Layer 5 of a small transformer language model trained on English Wikipedia (8 layers, counted from 0, width 64).
A neuron adds its activation times its output weights to the MLP's output. To switch it off is to set its activation to zero at one token and run the rest of the model.
A neuron's activation on a vector x is SiLU(gate . x) times (in . x), where the dot is the dot product.

Input weights of the MLP neurons that the questions are about. A number n stands for n times 0.012.
n9 gate: 23 8 28 -2 18 -43 -60 -7 33 0 32 -13 26 9 -49 -46 11 -9 20 20 7 24 -11 36 -39 -25 -49 4 46 23 -35 -14 -76 -20 37 14 6 -11 -2 -15 -25 3 -20 -29 45 -47 34 -35 3 18 9 -34 -15 -25 24 -27 22 24 -37 -35 -26 65 46 18
n71 gate: -2 -17 9 -19 -12 -28 -47 -7 -27 -14 -3 28 -20 -2 -1 61 -13 -31 9 -49 -18 -17 11 -10 19 87 22 14 21 10 19 -5 38 -30 -11 24 -39 9 -13 -26 4 13 -23 -26 3 -27 -34 15 -11 -16 -6 -20 0 -31 13 -10 8 -8 11 10 6 6 -51 -1
n76 gate: -6 17 35 -3 10 -7 -48 -7 52 27 -44 11 8 22 -26 10 1 -47 3 12 13 -31 -44 -13 33 -3 -2 10 -6 3 -47 32 -26 21 -14 8 28 0 -3 10 13 17 -21 46 21 24 57 16 -41 15 -12 37 3 9 6 -54 2 28 11 -8 9 36 31 -37
n78 gate: -21 22 3 -23 -40 37 -73 -9 -30 31 17 -3 -13 60 9 -24 1 35 70 -13 -22 -6 -4 44 -1 28 -31 -30 -68 26 -4 -4 -32 -58 4 31 -19 23 -26 -9 13 7 13 17 11 -21 -20 69 21 0 -5 -16 -8 4 -36 -16 3 14 36 -47 -26 18 10 -2
n119 gate: -23 -23 0 49 19 -1 -16 33 10 -26 30 -20 -9 -32 -9 -1 25 -23 9 13 -64 32 -12 6 40 -7 30 0 -18 -6 -68 16 -24 -12 2 28 21 6 62 59 -7 32 -28 -37 73 -12 -28 -3 -46 5 -19 -60 -18 -14 -6 27 19 12 11 -10 -28 -16 24 -15
n123 gate: -25 1 -21 21 -10 3 -33 -18 13 -4 -28 6 25 -7 17 20 -27 -12 3 41 45 36 47 -22 -8 45 5 -7 29 5 35 -19 36 9 -14 6 44 48 31 45 -11 18 -10 -30 -1 37 7 32 -8 -11 47 -9 28 22 25 -45 -9 2 6 -39 -20 11 5 -12
n126 gate: 25 -17 -14 -30 -23 -13 1 20 -13 -8 -58 -26 38 11 -9 -30 2 4 6 -17 -34 -14 24 23 -1 20 -3 2 -9 52 -13 58 13 67 12 3 -9 32 9 25 10 8 -56 37 32 40 -28 42 3 9 39 10 -25 -44 13 -43 58 -32 8 -40 19 -32 -20 43
n127 gate: -14 10 23 -8 3 47 46 23 8 1 -32 -2 28 -10 -11 -61 14 -15 -8 18 77 37 46 2 -4 11 -5 4 -2 1 32 -23 23 30 14 -30 -31 -6 40 16 -23 2 22 -7 -35 3 -5 -10 -19 -22 -43 -15 33 20 20 10 39 -8 4 0 -45 15 -76 -20
n131 gate: -11 54 14 -5 -28 32 26 -5 -40 -40 1 26 25 -29 15 -6 -19 -22 4 -32 -69 -38 30 51 -2 -8 34 72 -15 -18 4 -11 -2 -59 3 -12 -13 70 36 9 -20 12 -43 12 -23 33 34 18 43 9 -39 8 -13 -17 46 43 22 41 -33 22 -27 -37 1 5
n133 gate: -36 -24 32 -3 -4 -58 -36 -1 -1 12 -15 2 14 -13 -26 -65 -40 -15 20 -5 53 32 29 30 0 24 -60 9 26 -20 7 73 43 40 9 -5 6 42 -21 21 2 61 29 -3 37 30 -20 18 -11 -22 22 2 -34 13 -11 -40 7 -19 22 -6 -17 9 14 17
n136 gate: 42 11 36 9 50 -14 23 -48 14 -2 0 -11 22 0 2 -16 71 32 23 -7 6 35 31 -32 -15 97 10 -67 -6 -4 -41 36 2 -9 -38 -31 1 -44 -15 -28 16 -20 -35 6 16 -31 4 6 -7 27 -5 23 -15 -7 1 -23 21 31 20 -38 21 -6 20 -41
n139 gate: -6 7 -9 -24 54 13 -4 12 -31 -1 -33 28 -5 -18 9 8 -22 -68 49 64 -33 26 -22 -8 -3 5 -12 -27 39 18 22 -4 24 48 30 -2 -45 -39 -36 -1 -8 -41 -17 -43 -6 3 39 31 37 0 -25 24 15 14 22 -70 12 50 36 -16 25 29 -28 42
n142 gate: -1 -43 -11 20 34 -37 -34 -11 20 2 42 29 -30 -6 -33 -11 21 -8 14 22 -18 3 -1 -32 -17 -14 -71 7 -44 25 10 29 -14 39 46 -44 -4 -36 -3 -30 30 4 -20 2 11 -12 -39 14 -58 -23 -11 13 15 54 -52 8 12 32 17 -5 21 -25 -17 19
n162 gate: 92 -4 5 51 38 -5 -38 -36 -29 29 -26 3 3 -41 51 24 -10 28 6 23 -10 23 -9 -51 20 2 -3 1 -22 -26 -19 -56 -9 7 -9 10 -13 19 27 -77 37 30 -49 15 -12 -39 -8 -1 -3 -19 -47 2 -25 30 50 -73 52 7 31 -5 27 7 25 8
n182 gate: 11 -59 -12 -29 -13 56 -23 31 -16 -27 -8 -2 27 -53 -11 -1 16 -52 23 -28 4 15 15 -4 -12 -7 -27 18 -43 24 43 23 63 -32 9 -59 1 27 -29 0 -2 1 -9 18 35 30 -28 43 18 17 36 -16 -28 -21 7 -1 -34 -46 -37 -20 38 37 -18 24
n183 gate: 35 -39 77 43 13 -5 4 12 45 -12 -6 -2 -4 -3 35 6 -3 -9 -11 -10 1 26 -24 -38 -8 -13 51 43 -25 8 -8 -7 -12 42 -22 -19 -18 0 0 -22 -12 62 -4 22 -11 11 -13 -1 8 -40 -88 49 -23 -28 -11 16 -18 -8 3 -33 40 -15 -3 -29
n9 in: -12 -7 -12 11 4 -15 36 -44 4 -4 8 -11 98 -19 20 -46 -68 -34 8 -37 -17 -32 27 62 -8 23 13 -27 -13 -67 23 34 14 36 6 -31 -58 -6 8 -36 17 12 -30 70 -2 37 61 23 32 17 -4 11 -5 -13 -38 -28 38 3 58 -4 -20 -4 -40 -18
n71 in: 21 -21 -16 15 -41 -29 -70 11 35 -20 -14 34 -23 -16 32 -47 -12 12 -50 2 -23 -1 -7 -5 3 36 -37 37 -10 -18 7 20 9 -12 -16 20 -37 -18 11 48 -25 -42 -47 -47 11 -25 -51 0 1 -42 59 11 6 -41 -17 13 -8 -84 -31 19 -2 -48 28 11
n76 in: 6 -17 -33 -11 17 34 -44 17 1 -14 20 -7 23 -4 20 -16 20 15 -16 19 36 16 -20 -29 -35 30 -31 -31 -60 5 -12 14 29 9 34 -4 25 -46 5 6 37 -2 -21 10 39 11 30 10 -26 28 -9 -41 -31 -17 -41 20 -17 15 38 -21 7 56 -9 45
n78 in: -26 -6 -6 4 56 8 0 16 17 -24 -12 -12 -21 -8 52 37 -8 -46 -46 -14 1 -27 -15 15 7 -57 -16 -5 -32 1 -37 4 5 41 -8 -14 -33 24 8 36 -51 -18 1 34 11 43 -1 -23 -40 -10 -31 35 5 -18 35 1 -3 11 2 -38 -18 -47 -10 -7
n119 in: 18 28 -14 -70 -39 2 27 21 -7 7 52 -13 -13 8 -5 -29 -6 70 24 -29 -6 -39 8 51 25 10 -85 -16 74 -21 24 17 12 -7 -18 26 -12 -4 -36 56 -52 -5 -4 -6 -12 -20 -36 36 4 -76 -20 -6 -37 4 40 -44 -9 18 -10 20 6 -13 6 7
n123 in: 55 25 -17 36 -12 -22 0 -1 -41 9 6 71 1 44 2 -27 12 -47 -45 29 -13 -29 30 77 40 -57 -57 4 9 24 -22 -28 -27 16 -15 10 53 -3 24 59 0 33 32 -2 -8 -11 -27 -1 17 -34 29 -10 48 -26 28 35 -32 19 10 32 4 -33 2 18
n126 in: 8 4 9 -24 12 -17 -11 45 -22 -21 -5 -32 -33 -26 64 -5 11 6 -33 15 26 -1 69 -19 -21 14 -13 31 6 -5 -40 -6 -26 -41 24 16 54 37 33 -22 32 12 25 11 -66 28 13 11 -38 -27 -23 34 -7 -20 44 -57 24 -30 2 -25 9 -8 45 -29
n127 in: -33 -65 -15 -29 11 24 -27 -20 19 -32 25 -9 -40 -20 7 0 -5 -30 -2 -3 -8 12 -30 13 -39 0 -22 -78 24 -10 -16 35 36 30 6 -36 -27 -51 -8 -18 29 16 31 -19 -36 17 27 30 -36 -21 -5 17 -21 0 5 21 -29 -60 30 -9 53 16 -64 -13
n131 in: 2 -41 5 -36 -12 34 32 -33 -17 -24 19 -28 -7 -28 -16 1 42 4 -23 -29 -9 13 -13 46 -43 -56 -17 -35 -63 -3 40 -44 16 -18 -14 -36 -64 45 9 -5 -25 -16 -1 -46 5 28 7 16 -40 -2 -42 -3 -71 -13 41 5 -6 5 -7 -4 3 3 -15 -27
n133 in: -18 34 -7 -37 34 -16 2 48 5 26 24 -30 -49 -28 -29 46 -34 -19 18 33 -28 -25 -12 14 0 17 -44 30 -23 34 -59 52 18 31 -10 -24 4 8 -41 5 -18 -10 -11 4 7 28 25 -11 81 23 -29 -38 -10 50 4 -18 -5 -11 43 -36 -5 43 -29 10
n136 in: -66 51 -9 25 21 7 -13 -23 33 -10 -50 -5 37 21 -2 -19 42 -17 24 -9 -7 -18 2 -14 36 10 -57 20 70 27 -8 23 -13 26 27 53 -23 -45 -58 48 9 -38 58 -4 35 4 21 20 8 -26 44 20 16 46 23 2 15 -42 -38 0 4 3 32 -11
n139 in: -28 13 47 -34 -55 -6 -7 -1 6 -19 53 -15 -47 -47 9 17 -1 -20 -17 -27 22 0 -7 7 -43 -17 32 -19 -59 33 -8 6 -32 9 58 -37 0 43 -21 -6 53 21 -30 21 -50 -20 10 11 29 29 21 -7 4 -35 13 30 13 21 -24 -35 -24 -35 16 -14
n142 in: -6 -28 -57 -8 -36 -28 -15 -16 33 31 90 13 -3 20 -12 -23 -2 -58 -19 69 0 72 12 -45 -42 -15 -68 18 -32 17 6 47 -41 50 -31 15 17 0 -59 45 16 68 -11 4 4 -32 8 -1 6 8 58 -43 14 89 -13 -9 1 -14 10 -31 33 36 10 -40
n162 in: 14 14 42 -3 30 25 16 1 46 -44 4 16 -1 64 -8 61 -20 -20 -27 -39 -22 -39 45 14 11 -6 2 89 48 52 71 -34 69 10 26 74 15 -5 0 -3 -44 -18 60 -17 60 -6 32 -27 0 38 30 6 -37 -26 -8 28 26 -20 -24 -8 -13 -24 7 -9
n182 in: 15 12 2 13 6 -13 30 43 -20 -5 -19 -37 -7 -8 13 35 2 -37 41 17 -28 50 -13 -13 -13 -34 41 29 54 15 -45 -26 41 -11 17 -11 -19 -43 8 -18 26 -9 -20 -44 51 -16 -5 -27 -5 -60 49 -20 0 12 17 5 -58 56 9 61 33 29 -30 55
n183 in: -12 -33 -10 2 -22 -12 1 -10 -32 -2 -8 -60 17 -13 -5 -8 28 -12 6 -19 -41 36 28 5 -27 -11 -9 -15 -28 16 -9 -19 5 25 12 -20 50 -50 7 -18 -13 -7 -42 25 -22 15 -28 -10 26 -2 -33 -16 -1 15 -19 11 10 -34 10 -34 28 4 -39 8

Output weights of the MLP neurons that the questions are about. A number n stands for n times 0.0052.
n9: -23 72 17 -27 -14 10 -26 50 -20 19 8 24 -9 51 -21 -26 -8 5 35 27 14 57 20 -10 1 37 -44 -8 27 32 -26 44 0 23 -14 58 -21 10 -32 5 -26 12 20 -9 30 -13 7 -14 -28 20 22 0 -25 1 29 -6 11 -48 -15 30 11 5 39 2
n71: -22 -7 13 -2 40 -12 -27 -45 23 1 20 -16 7 -18 20 -15 28 20 18 -5 13 -23 3 35 12 25 -24 -4 16 24 2 -94 8 19 -42 50 30 -14 -43 64 5 42 1 26 4 24 28 -1 28 25 -44 -17 2 24 -37 -39 -5 5 15 1 -6 -9 -39 15
n76: -22 -16 5 -20 5 2 45 -23 -32 17 26 31 3 27 -12 3 10 11 -2 -44 -25 -4 9 14 31 -2 19 -24 32 50 0 -11 31 -41 -19 -3 77 -17 29 33 9 -46 3 -22 -33 -24 -2 -27 -37 18 -21 0 6 -6 -1 17 -1 -4 17 19 14 -30 -6 6
n78: -14 -25 14 -22 57 -14 -18 -20 -50 13 13 -22 19 20 6 -28 18 37 -14 -4 4 -30 33 13 39 20 -33 12 -1 27 12 38 -7 -2 17 -2 -44 -10 40 -56 7 -11 8 1 43 -15 8 48 9 -17 38 -32 -1 19 12 2 -25 4 35 55 -10 -6 1 5
n119: -25 -41 -7 19 14 -21 -38 -1 12 -66 5 17 10 -27 48 34 31 -7 -29 -17 0 17 -6 -9 30 2 12 -36 -61 -41 -25 71 -11 -11 17 -35 56 0 38 21 34 -59 23 10 35 9 29 -70 -1 26 39 -35 3 -16 16 56 27 -25 25 23 -9 -6 40 1
n123: -48 -19 1 -34 5 -30 -20 -24 -24 37 -11 -34 13 3 4 47 1 -12 9 31 14 -8 -18 -32 -4 5 14 7 -1 -39 13 48 30 13 21 -13 -69 10 -18 -71 13 -28 -12 27 -26 17 -10 39 21 -6 -2 24 10 18 -41 -18 38 -18 -11 20 23 2 18 6
n126: 12 -3 11 -1 7 -13 38 -18 7 16 52 54 -7 16 10 -19 -23 -9 8 8 43 20 21 19 50 23 -22 -7 8 14 20 27 21 14 22 32 34 9 -48 27 28 -36 -25 20 -31 -9 -4 8 -17 5 -38 23 -3 4 -32 -26 5 7 -10 19 -6 -20 25 -19
n127: 39 15 -5 -31 -12 -6 58 -20 -13 32 -66 26 44 10 -12 13 6 -27 -14 48 -8 23 18 -31 8 -1 -7 59 -32 -9 -10 10 -10 4 -9 36 29 36 -26 -1 3 -8 8 -9 12 16 -4 -31 -26 -4 44 -19 50 -11 27 4 52 12 -5 10 -31 18 48 -24
n131: -57 33 1 -7 -4 -1 -16 22 10 -17 -40 -3 30 -1 -31 -40 -35 -1 -30 15 24 13 33 44 -4 10 16 5 -4 13 20 25 9 1 -27 67 33 17 18 0 34 5 5 67 -24 -22 -14 34 8 15 -50 11 9 -1 -21 -35 -21 -1 -20 26 22 -3 25 3
n133: 36 -6 2 14 -11 7 23 -13 -11 -5 12 81 -5 -25 -8 -14 12 45 0 -43 80 -25 -2 -16 -15 3 14 -25 16 4 45 25 -8 -5 42 -6 16 21 -8 -12 -15 18 -6 11 25 -11 17 10 -25 -6 30 38 -9 -24 -28 11 -23 15 -14 -26 2 -35 16 -14
n136: -7 -11 1 24 -8 6 21 -8 9 26 1 -12 11 12 -25 23 -25 21 -7 -42 22 -25 -8 13 -50 36 10 26 -10 -20 43 -41 -6 -10 -32 -62 -21 -38 -29 -45 -36 -11 -11 16 30 14 -34 9 -5 -36 -7 1 1 23 -35 6 -36 -49 7 -7 38 -15 -6 38
n139: -40 5 -17 -16 11 9 1 -14 28 5 -31 -38 17 15 10 -4 -22 0 35 26 -70 -42 -38 -19 17 -18 -15 -19 -13 2 32 16 -14 14 -6 50 8 -19 2 -53 -20 -37 -2 -33 14 31 -4 -34 -5 19 54 -15 2 52 11 14 -6 0 33 39 -23 32 -30 21
n142: -27 -42 -2 64 40 -23 -27 14 32 18 18 62 26 -14 -18 -4 8 48 12 80 31 19 1 -25 41 5 -23 16 25 14 -6 -33 13 60 3 -19 50 2 -38 -48 29 9 -22 15 -8 18 19 7 4 47 6 2 28 28 -4 28 -9 0 20 -12 42 28 -29 -21
n162: -1 22 -16 -6 -38 3 44 -30 -26 29 -7 11 26 52 49 -23 22 25 4 -42 -14 45 -39 33 -36 -53 -3 -60 32 16 -30 -59 -13 0 22 -36 -29 3 10 12 -17 -7 47 -13 12 -1 -17 -9 -2 1 -42 22 60 -17 -63 -11 -8 -60 -6 29 6 -16 3 26
n182: 14 14 18 14 19 21 3 41 11 -50 -42 -25 -15 -21 -6 -2 37 -16 10 -47 -57 6 9 -5 59 -15 -7 10 4 55 -5 10 67 -7 54 37 78 10 -1 56 24 9 -12 49 -32 11 10 24 -14 -17 22 10 12 7 6 -20 -35 -3 5 23 -3 14 -3 -16
n183: 27 16 24 50 1 -5 -50 10 6 11 20 -2 0 3 7 7 -23 -35 30 -47 30 24 14 -2 45 12 -9 -11 -12 -19 -3 -3 6 4 -22 -27 -43 29 39 -14 21 34 -13 -16 -10 13 -3 44 37 3 -31 18 5 -2 -46 32 5 -9 -20 29 -3 -26 31 -9

Each question names a token from some text and the token that comes next. It shows the vector x that enters the MLP there. A number n stands for n times 0.022.

Then comes g, the gradient of the next token's log-probability with respect to the MLP's output, scaled to length 1. A neuron's effect is roughly proportional to its activation times (output weights . g). A number n stands for n times 0.0053.

"3", then ","
x: -10 26 -33 -5 -16 -35 51 -8 -26 -21 43 55 18 14 -2 17 2 5 -38 2 18 -24 13 -8 13 -8 23 6 8 -14 -60 13 -12 4 -22 49 18 -28 -37 24 30 -33 11 14 15 16 -8 -15 23 -1 -34 25 -32 22 -2 -6 1 12 -5 -26 -28 -11 -38 13
g: 39 -15 0 36 3 -16 3 3 6 28 40 21 -15 33 4 -23 -10 15 -2 -31 -7 -32 -24 15 44 -40 58 10 30 27 41 18 -2 -2 13 25 11 32 6 -4 -12 -6 42 -30 -2 -14 -29 -9 22 4 19 26 10 36 27 11 35 8 -17 -1 7 -38 6 -31
Which neuron, switched off, raises the next token's probability most? n133

" after", then " the"
x: 0 -5 -32 -13 -32 -30 -18 -9 -10 -16 46 3 1 -42 -17 5 -26 10 -21 -14 65 21 -17 -2 18 -38 0 -15 -15 -11 16 -10 -9 -4 5 -11 40 -26 -25 63 14 -2 -1 24 12 -2 30 -52 -18 6 -16 24 -10 -1 -31 -10 35 -1 -22 8 27 -16 -18 36
g: 8 2 23 -24 -10 21 7 -31 -6 23 24 6 -49 -13 8 1 -3 12 -28 32 32 -22 22 -5 42 -33 52 7 -9 -34 12 -29 -37 -4 -49 0 19 -21 -13 28 42 12 29 31 -31 17 20 32 22 16 0 35 17 7 -11 11 4 -9 38 -9 12 12 -26 -7
Switching off which neuron hurts the next token most? n142

" (", then "NC"
x: -13 -44 14 3 9 26 6 -20 -12 47 1 -18 -21 8 27 28 -4 23 9 -45 82 -1 -15 7 -23 34 15 3 28 -27 -5 19 10 -21 -13 43 9 2 -23 5 27 7 9 32 3 -9 14 -23 -10 25 -15 44 -45 9 0 43 -3 -3 -26 15 -20 7 -11 30
g: 30 26 37 -21 21 13 14 45 -16 41 11 -27 -8 0 -8 28 28 2 -13 -4 -13 27 -12 1 -20 12 -33 -22 -35 -35 -18 6 57 39 -7 27 1 0 19 -16 -7 -28 19 -26 -18 33 -15 5 -7 -4 -5 -33 38 11 11 -12 32 3 20 -49 -1 19 3 42
Which two neurons, each switched off alone, lower its probability most, in order? n133, n123

" an", then " ancient"
x: -36 -2 1 2 -27 -45 11 -35 -1 -19 37 -16 4 -28 10 5 34 7 15 -25 5 10 -40 -15 18 34 7 -42 -26 -25 15 0 12 32 -7 17 60 -21 -39 39 36 14 -2 -19 -14 -7 21 -40 -12 16 -14 4 -7 -10 -13 -39 12 -8 -48 -4 18 9 16 17
g: 10 15 31 -17 -9 -5 -10 -15 3 -21 -13 -16 41 12 -10 -37 -41 0 36 -1 -12 -26 56 -5 -8 4 19 20 0 -41 24 -6 -27 -13 13 -6 -10 -29 23 -15 16 -29 0 16 6 -9 23 49 22 -24 45 -4 -11 -7 20 29 -9 -24 -39 19 4 41 -58 2
Which two neurons, each switched off alone, lower its probability most, in order? n136, n78

".", then " It"
x: -22 -19 3 -19 -28 -19 -26 -7 2 -19 -23 -12 11 -1 18 0 17 -9 -9 -21 50 12 -24 -6 14 -8 23 -8 -18 -6 18 1 -2 12 -10 40 -1 -11 -44 49 7 -9 -18 17 5 16 -23 -41 1 -27 -3 9 -7 0 -30 -36 -15 -1 -28 47 36 -17 -48 86
g: 43 -8 3 11 -19 -14 -3 -35 6 -14 8 -7 2 -10 -6 -49 22 -2 2 25 -13 9 29 -39 -18 -41 35 13 4 13 38 36 -43 -10 18 21 -2 -8 -23 5 23 57 22 21 -15 -35 12 -38 -15 39 8 11 7 -17 -17 20 -47 4 10 12 39 -7 -24 13
Switching off which neuron hurts the next token most? n182

" below", then "\n"
x: 3 -1 -30 18 -38 11 -37 -9 -1 15 14 -49 0 7 13 -11 -49 -21 -21 0 32 -25 15 -19 20 -2 44 -13 -24 -4 -2 30 1 -6 -2 4 56 -3 -56 33 17 4 29 -12 -35 12 10 5 7 39 -40 20 4 -6 -33 -29 1 -18 13 -4 39 -3 -31 28
g: -12 33 20 31 33 -6 -23 -38 -2 -4 -25 15 24 21 32 12 -10 -3 -26 -7 15 -5 -10 11 -13 51 11 70 45 -11 25 -22 45 30 -11 18 -40 0 -32 25 20 11 -4 10 -6 -21 -5 5 -11 31 0 6 21 -48 -8 3 42 16 -19 20 -1 7 1 -14
Which neuron, switched off, raises the next token's probability most? n76

" in", then " C"
x: -33 -19 40 3 -30 -32 -4 -10 -3 10 8 5 -11 -14 33 24 33 -1 -23 26 43 2 -16 -22 -5 -25 41 6 9 7 15 -68 7 -21 -4 27 61 -20 -43 18 19 3 1 14 29 -4 24 -13 2 24 -11 35 4 4 -14 -3 19 -14 -6 -28 -14 7 -5 30
g: 2 9 -2 42 -31 0 13 -6 1 19 -17 -18 -6 -12 -39 -18 -38 -2 -12 -24 18 -31 -15 3 -20 17 8 -52 -35 -21 0 -37 0 -25 0 0 8 -36 6 -5 -42 -48 43 -4 10 -17 -22 28 -7 20 17 -62 14 27 2 15 16 -3 -6 -6 -18 32 -46 2
Which two neurons, each switched off alone, lower its probability most, in order? n9, n123

" a", then " Ut"
x: -30 -16 6 -1 -20 -37 3 -16 -3 -5 10 -15 3 -43 12 15 14 4 -9 -1 2 8 -17 9 17 34 27 -46 -25 -17 3 7 22 9 -9 26 70 -46 -24 32 12 -3 12 11 9 6 26 -52 -35 31 -25 12 -5 -17 -11 -49 2 -1 -21 -18 12 8 27 32
g: 22 17 -28 4 -38 -22 -31 -1 -2 -23 -26 13 -18 -16 -14 24 3 -36 41 -9 -1 -43 30 -50 -28 -6 -16 13 16 -1 -18 -64 -9 -10 0 30 16 -24 8 21 3 -23 14 19 19 8 35 44 16 -3 44 -29 -8 -2 35 24 7 -14 2 -11 -14 37 -4 -10
Switching off which neuron hurts the next token most? n123

" Coach", then "es"
x: -28 26 -2 8 -10 -15 32 9 -7 8 -12 -45 -28 -20 -6 12 -35 23 -6 -41 69 -32 -18 -6 -15 -45 39 -3 -15 23 -3 -21 -4 39 1 19 3 24 -14 1 -33 -22 1 22 -37 -7 56 -22 29 10 6 4 -52 -7 -18 -11 13 5 27 12 7 -35 7 19
g: -42 7 5 4 -31 16 -21 15 12 26 -7 4 9 -6 -39 -39 4 19 15 44 -7 -25 -46 27 14 -4 16 -23 14 -6 18 15 35 10 16 -37 -11 3 38 -18 -20 -32 7 -2 -18 7 14 1 -26 -10 25 -7 -1 16 12 26 -12 -36 46 -16 16 -32 -64 36
Which neuron, switched off, raises the next token's probability most? n139

"th", then "od"
x: 0 -16 -15 30 -18 -1 34 34 36 -8 21 -29 -2 -39 16 -18 12 7 -15 -43 32 -33 29 -17 44 12 6 12 5 -22 19 24 -10 7 0 -15 63 -16 -36 11 31 0 -6 -32 50 17 24 -15 42 5 -21 -1 -7 -14 -17 23 7 9 -49 12 11 -11 -15 21
g: 4 -8 -4 19 11 -27 1 -38 -5 -44 -23 5 -42 0 2 -19 -41 15 21 -13 -17 -18 -13 -53 -30 12 -6 -22 -13 -14 -23 -4 -5 -24 6 5 -19 -32 -10 -2 -30 6 50 15 35 -15 -28 -38 47 -23 38 18 -6 9 5 -41 0 -19 -32 -9 1 12 -41 20
Switching off which neuron hurts the next token most? n131

" 4", then ":"
x: -34 -11 -28 39 9 15 18 31 -32 -12 27 -20 15 33 27 15 -48 52 7 13 16 4 7 17 13 -23 37 9 -10 4 -5 -26 8 -15 4 55 51 -1 11 7 -11 7 14 -14 -39 -2 -7 -18 14 -10 -34 21 -17 -15 -31 38 5 -17 -17 11 26 -37 4 15
g: 39 -2 -3 -19 -38 28 -54 3 -23 26 22 -22 42 -25 11 22 -18 22 -11 3 -16 -9 15 40 -18 1 3 -49 57 -26 -12 45 -15 -11 4 -14 -18 -23 -3 10 -8 25 -7 11 -9 9 49 14 20 9 10 40 -6 5 -2 49 1 -25 -13 6 -2 -15 -14 19
Which two neurons, each switched off alone, lower its probability most, in order? n183, n131

" work", then " before"
x: -8 8 6 17 -21 -23 10 4 -16 1 -6 6 -4 8 5 17 4 8 -2 -16 28 -35 1 12 29 -6 28 -20 -11 28 46 49 -11 41 -9 1 52 -12 -56 57 0 -1 5 19 3 6 53 17 -9 7 -47 16 -5 -16 -26 -31 -13 -13 22 5 19 -14 7 28
g: 26 -4 12 -47 4 1 61 -8 -4 26 -31 3 -2 -8 -46 -29 9 -38 12 37 -18 -5 4 -24 2 19 -9 14 18 18 -44 -2 -24 24 -1 -7 -5 -12 30 -14 -1 -5 -44 17 28 49 -18 -32 -15 -16 -34 36 -25 30 -17 -27 15 3 8 13 36 -9 4 -17
Which neuron, switched off, raises the next token's probability most? n133

" the", then " following"
x: -41 -9 12 15 -25 -46 6 -28 -1 -30 0 -23 5 -22 33 8 12 -10 6 -4 13 7 -21 -18 2 24 20 -6 5 -21 6 -12 1 3 -10 42 94 -16 -11 29 14 6 0 -14 23 -12 21 -35 -19 16 -14 6 10 6 -7 -14 9 12 -25 -38 4 2 -12 14
g: 42 31 7 -8 42 -18 52 -11 11 9 -10 21 14 7 19 -19 32 10 23 27 -1 -13 -6 19 -27 6 8 18 22 -4 -25 25 28 11 -21 16 -4 31 -14 14 20 -15 -12 9 1 43 -8 -42 -2 -45 -29 46 38 19 -6 -53 -5 8 9 0 42 -35 -1 -5
Switching off which neuron hurts the next token most? n119

" was", then " named"
x: -30 6 22 -15 -37 -7 11 -24 -7 14 -12 -14 -25 -9 -6 -5 11 -5 8 -3 29 26 5 25 1 -3 -1 -48 -20 9 18 -3 1 14 -33 55 4 -40 -47 66 -3 27 37 3 -6 12 22 -36 -31 -29 -18 12 -20 3 -23 -23 24 -12 -21 25 18 13 -10 34
g: 24 41 -42 24 46 -10 39 32 -12 17 -35 -13 11 20 2 -59 37 -16 -6 -2 6 -18 33 9 -16 -31 -2 -6 -7 18 -16 -26 19 18 21 -4 -11 -12 -31 8 -21 -18 22 15 -31 10 1 -7 -13 -29 -5 -44 22 -7 -41 -34 -24 -7 36 -10 -18 22 18 -10
Which two neurons, each switched off alone, lower its probability most, in order? n127, n119

"ti", then "a"
x: -8 33 -2 -2 -7 16 32 31 -10 23 -16 25 18 2 19 5 -7 38 -26 -56 15 -4 0 -1 43 -7 14 -3 -19 15 1 49 -10 32 -4 -19 30 0 -36 55 -12 25 -11 -34 -34 16 24 -46 -20 8 -12 -2 29 34 -18 9 4 10 -27 -39 17 -2 10 57
g: -27 -41 3 0 -17 0 2 28 -8 18 -13 -11 -35 -11 31 20 -27 -10 20 -16 16 -20 10 -46 20 41 31 13 35 -13 38 -6 -39 -35 -45 7 18 15 26 22 13 -31 12 -3 -37 25 7 -9 -19 -24 -16 22 -24 4 -35 -21 -8 14 19 49 9 -33 12 10
Which neuron, switched off, raises the next token's probability most? n126

"-", then "R"
x: -26 -19 22 1 1 -6 30 31 0 -42 24 -21 -15 0 -27 38 -10 21 -12 -48 48 18 -30 18 -11 27 48 5 -54 -7 -29 6 -5 29 -4 -1 50 -4 -38 -26 -58 -27 2 0 -17 13 8 17 18 42 3 9 13 19 -23 20 11 -1 25 -23 9 9 -23 26
g: -3 -42 15 20 -32 -19 -17 -17 -36 -55 -16 -6 -23 39 62 -21 -10 -2 -38 -3 25 3 -19 2 -4 -12 -42 20 -5 -8 24 -24 6 -11 2 20 -2 8 16 2 10 -1 0 19 7 -15 2 8 28 -2 11 30 -14 23 -12 30 -3 -52 -8 10 -36 52 18 42
Which two neurons, each switched off alone, lower its probability most, in order? n183, n119

" mother", then "'"
x: -26 22 -20 -20 -14 -34 26 -2 -16 -19 34 -11 4 9 40 -9 27 26 -15 -22 15 -10 -1 16 57 -20 16 -9 15 21 12 20 7 45 -14 -4 41 -26 -49 57 -20 -26 -22 19 -18 0 9 -16 9 -27 -25 13 -47 15 -52 -18 14 -5 -34 -12 13 1 15 5
g: -27 12 2 -5 31 31 3 -6 -10 24 -23 -39 19 -45 30 -32 8 1 -1 3 -20 -39 -26 -15 -3 18 6 41 -2 4 -10 18 17 11 31 24 -4 -28 -32 -14 -8 38 -15 47 3 -9 -59 -13 36 -10 -1 -29 -6 -10 -29 21 -34 11 -21 -16 36 23 8 -33
Which two neurons, each switched off alone, lower its probability most, in order? n119, n182

" |", then " ESPN"
x: -6 -4 -16 30 4 -20 -20 2 2 25 14 15 -2 15 1 21 -32 32 -6 -10 17 14 -16 -7 -15 35 14 26 -31 -18 20 -63 5 0 -12 45 -22 -14 -9 34 -12 -35 25 -22 -24 -6 -11 -49 6 -28 -21 9 -40 2 -2 -16 16 -23 6 30 12 -2 18 78
g: 33 1 1 -4 -12 22 -5 -10 3 18 -28 17 24 -45 -1 27 8 11 8 -2 -2 31 -37 20 -36 -13 2 -36 2 -21 -12 3 -10 -18 42 -22 7 -16 7 3 -2 56 -28 6 -17 11 -63 -3 -23 -25 -16 -19 43 10 28 3 -44 -30 -5 -13 -12 1 -18 -56
Switching off which neuron hurts the next token most? n162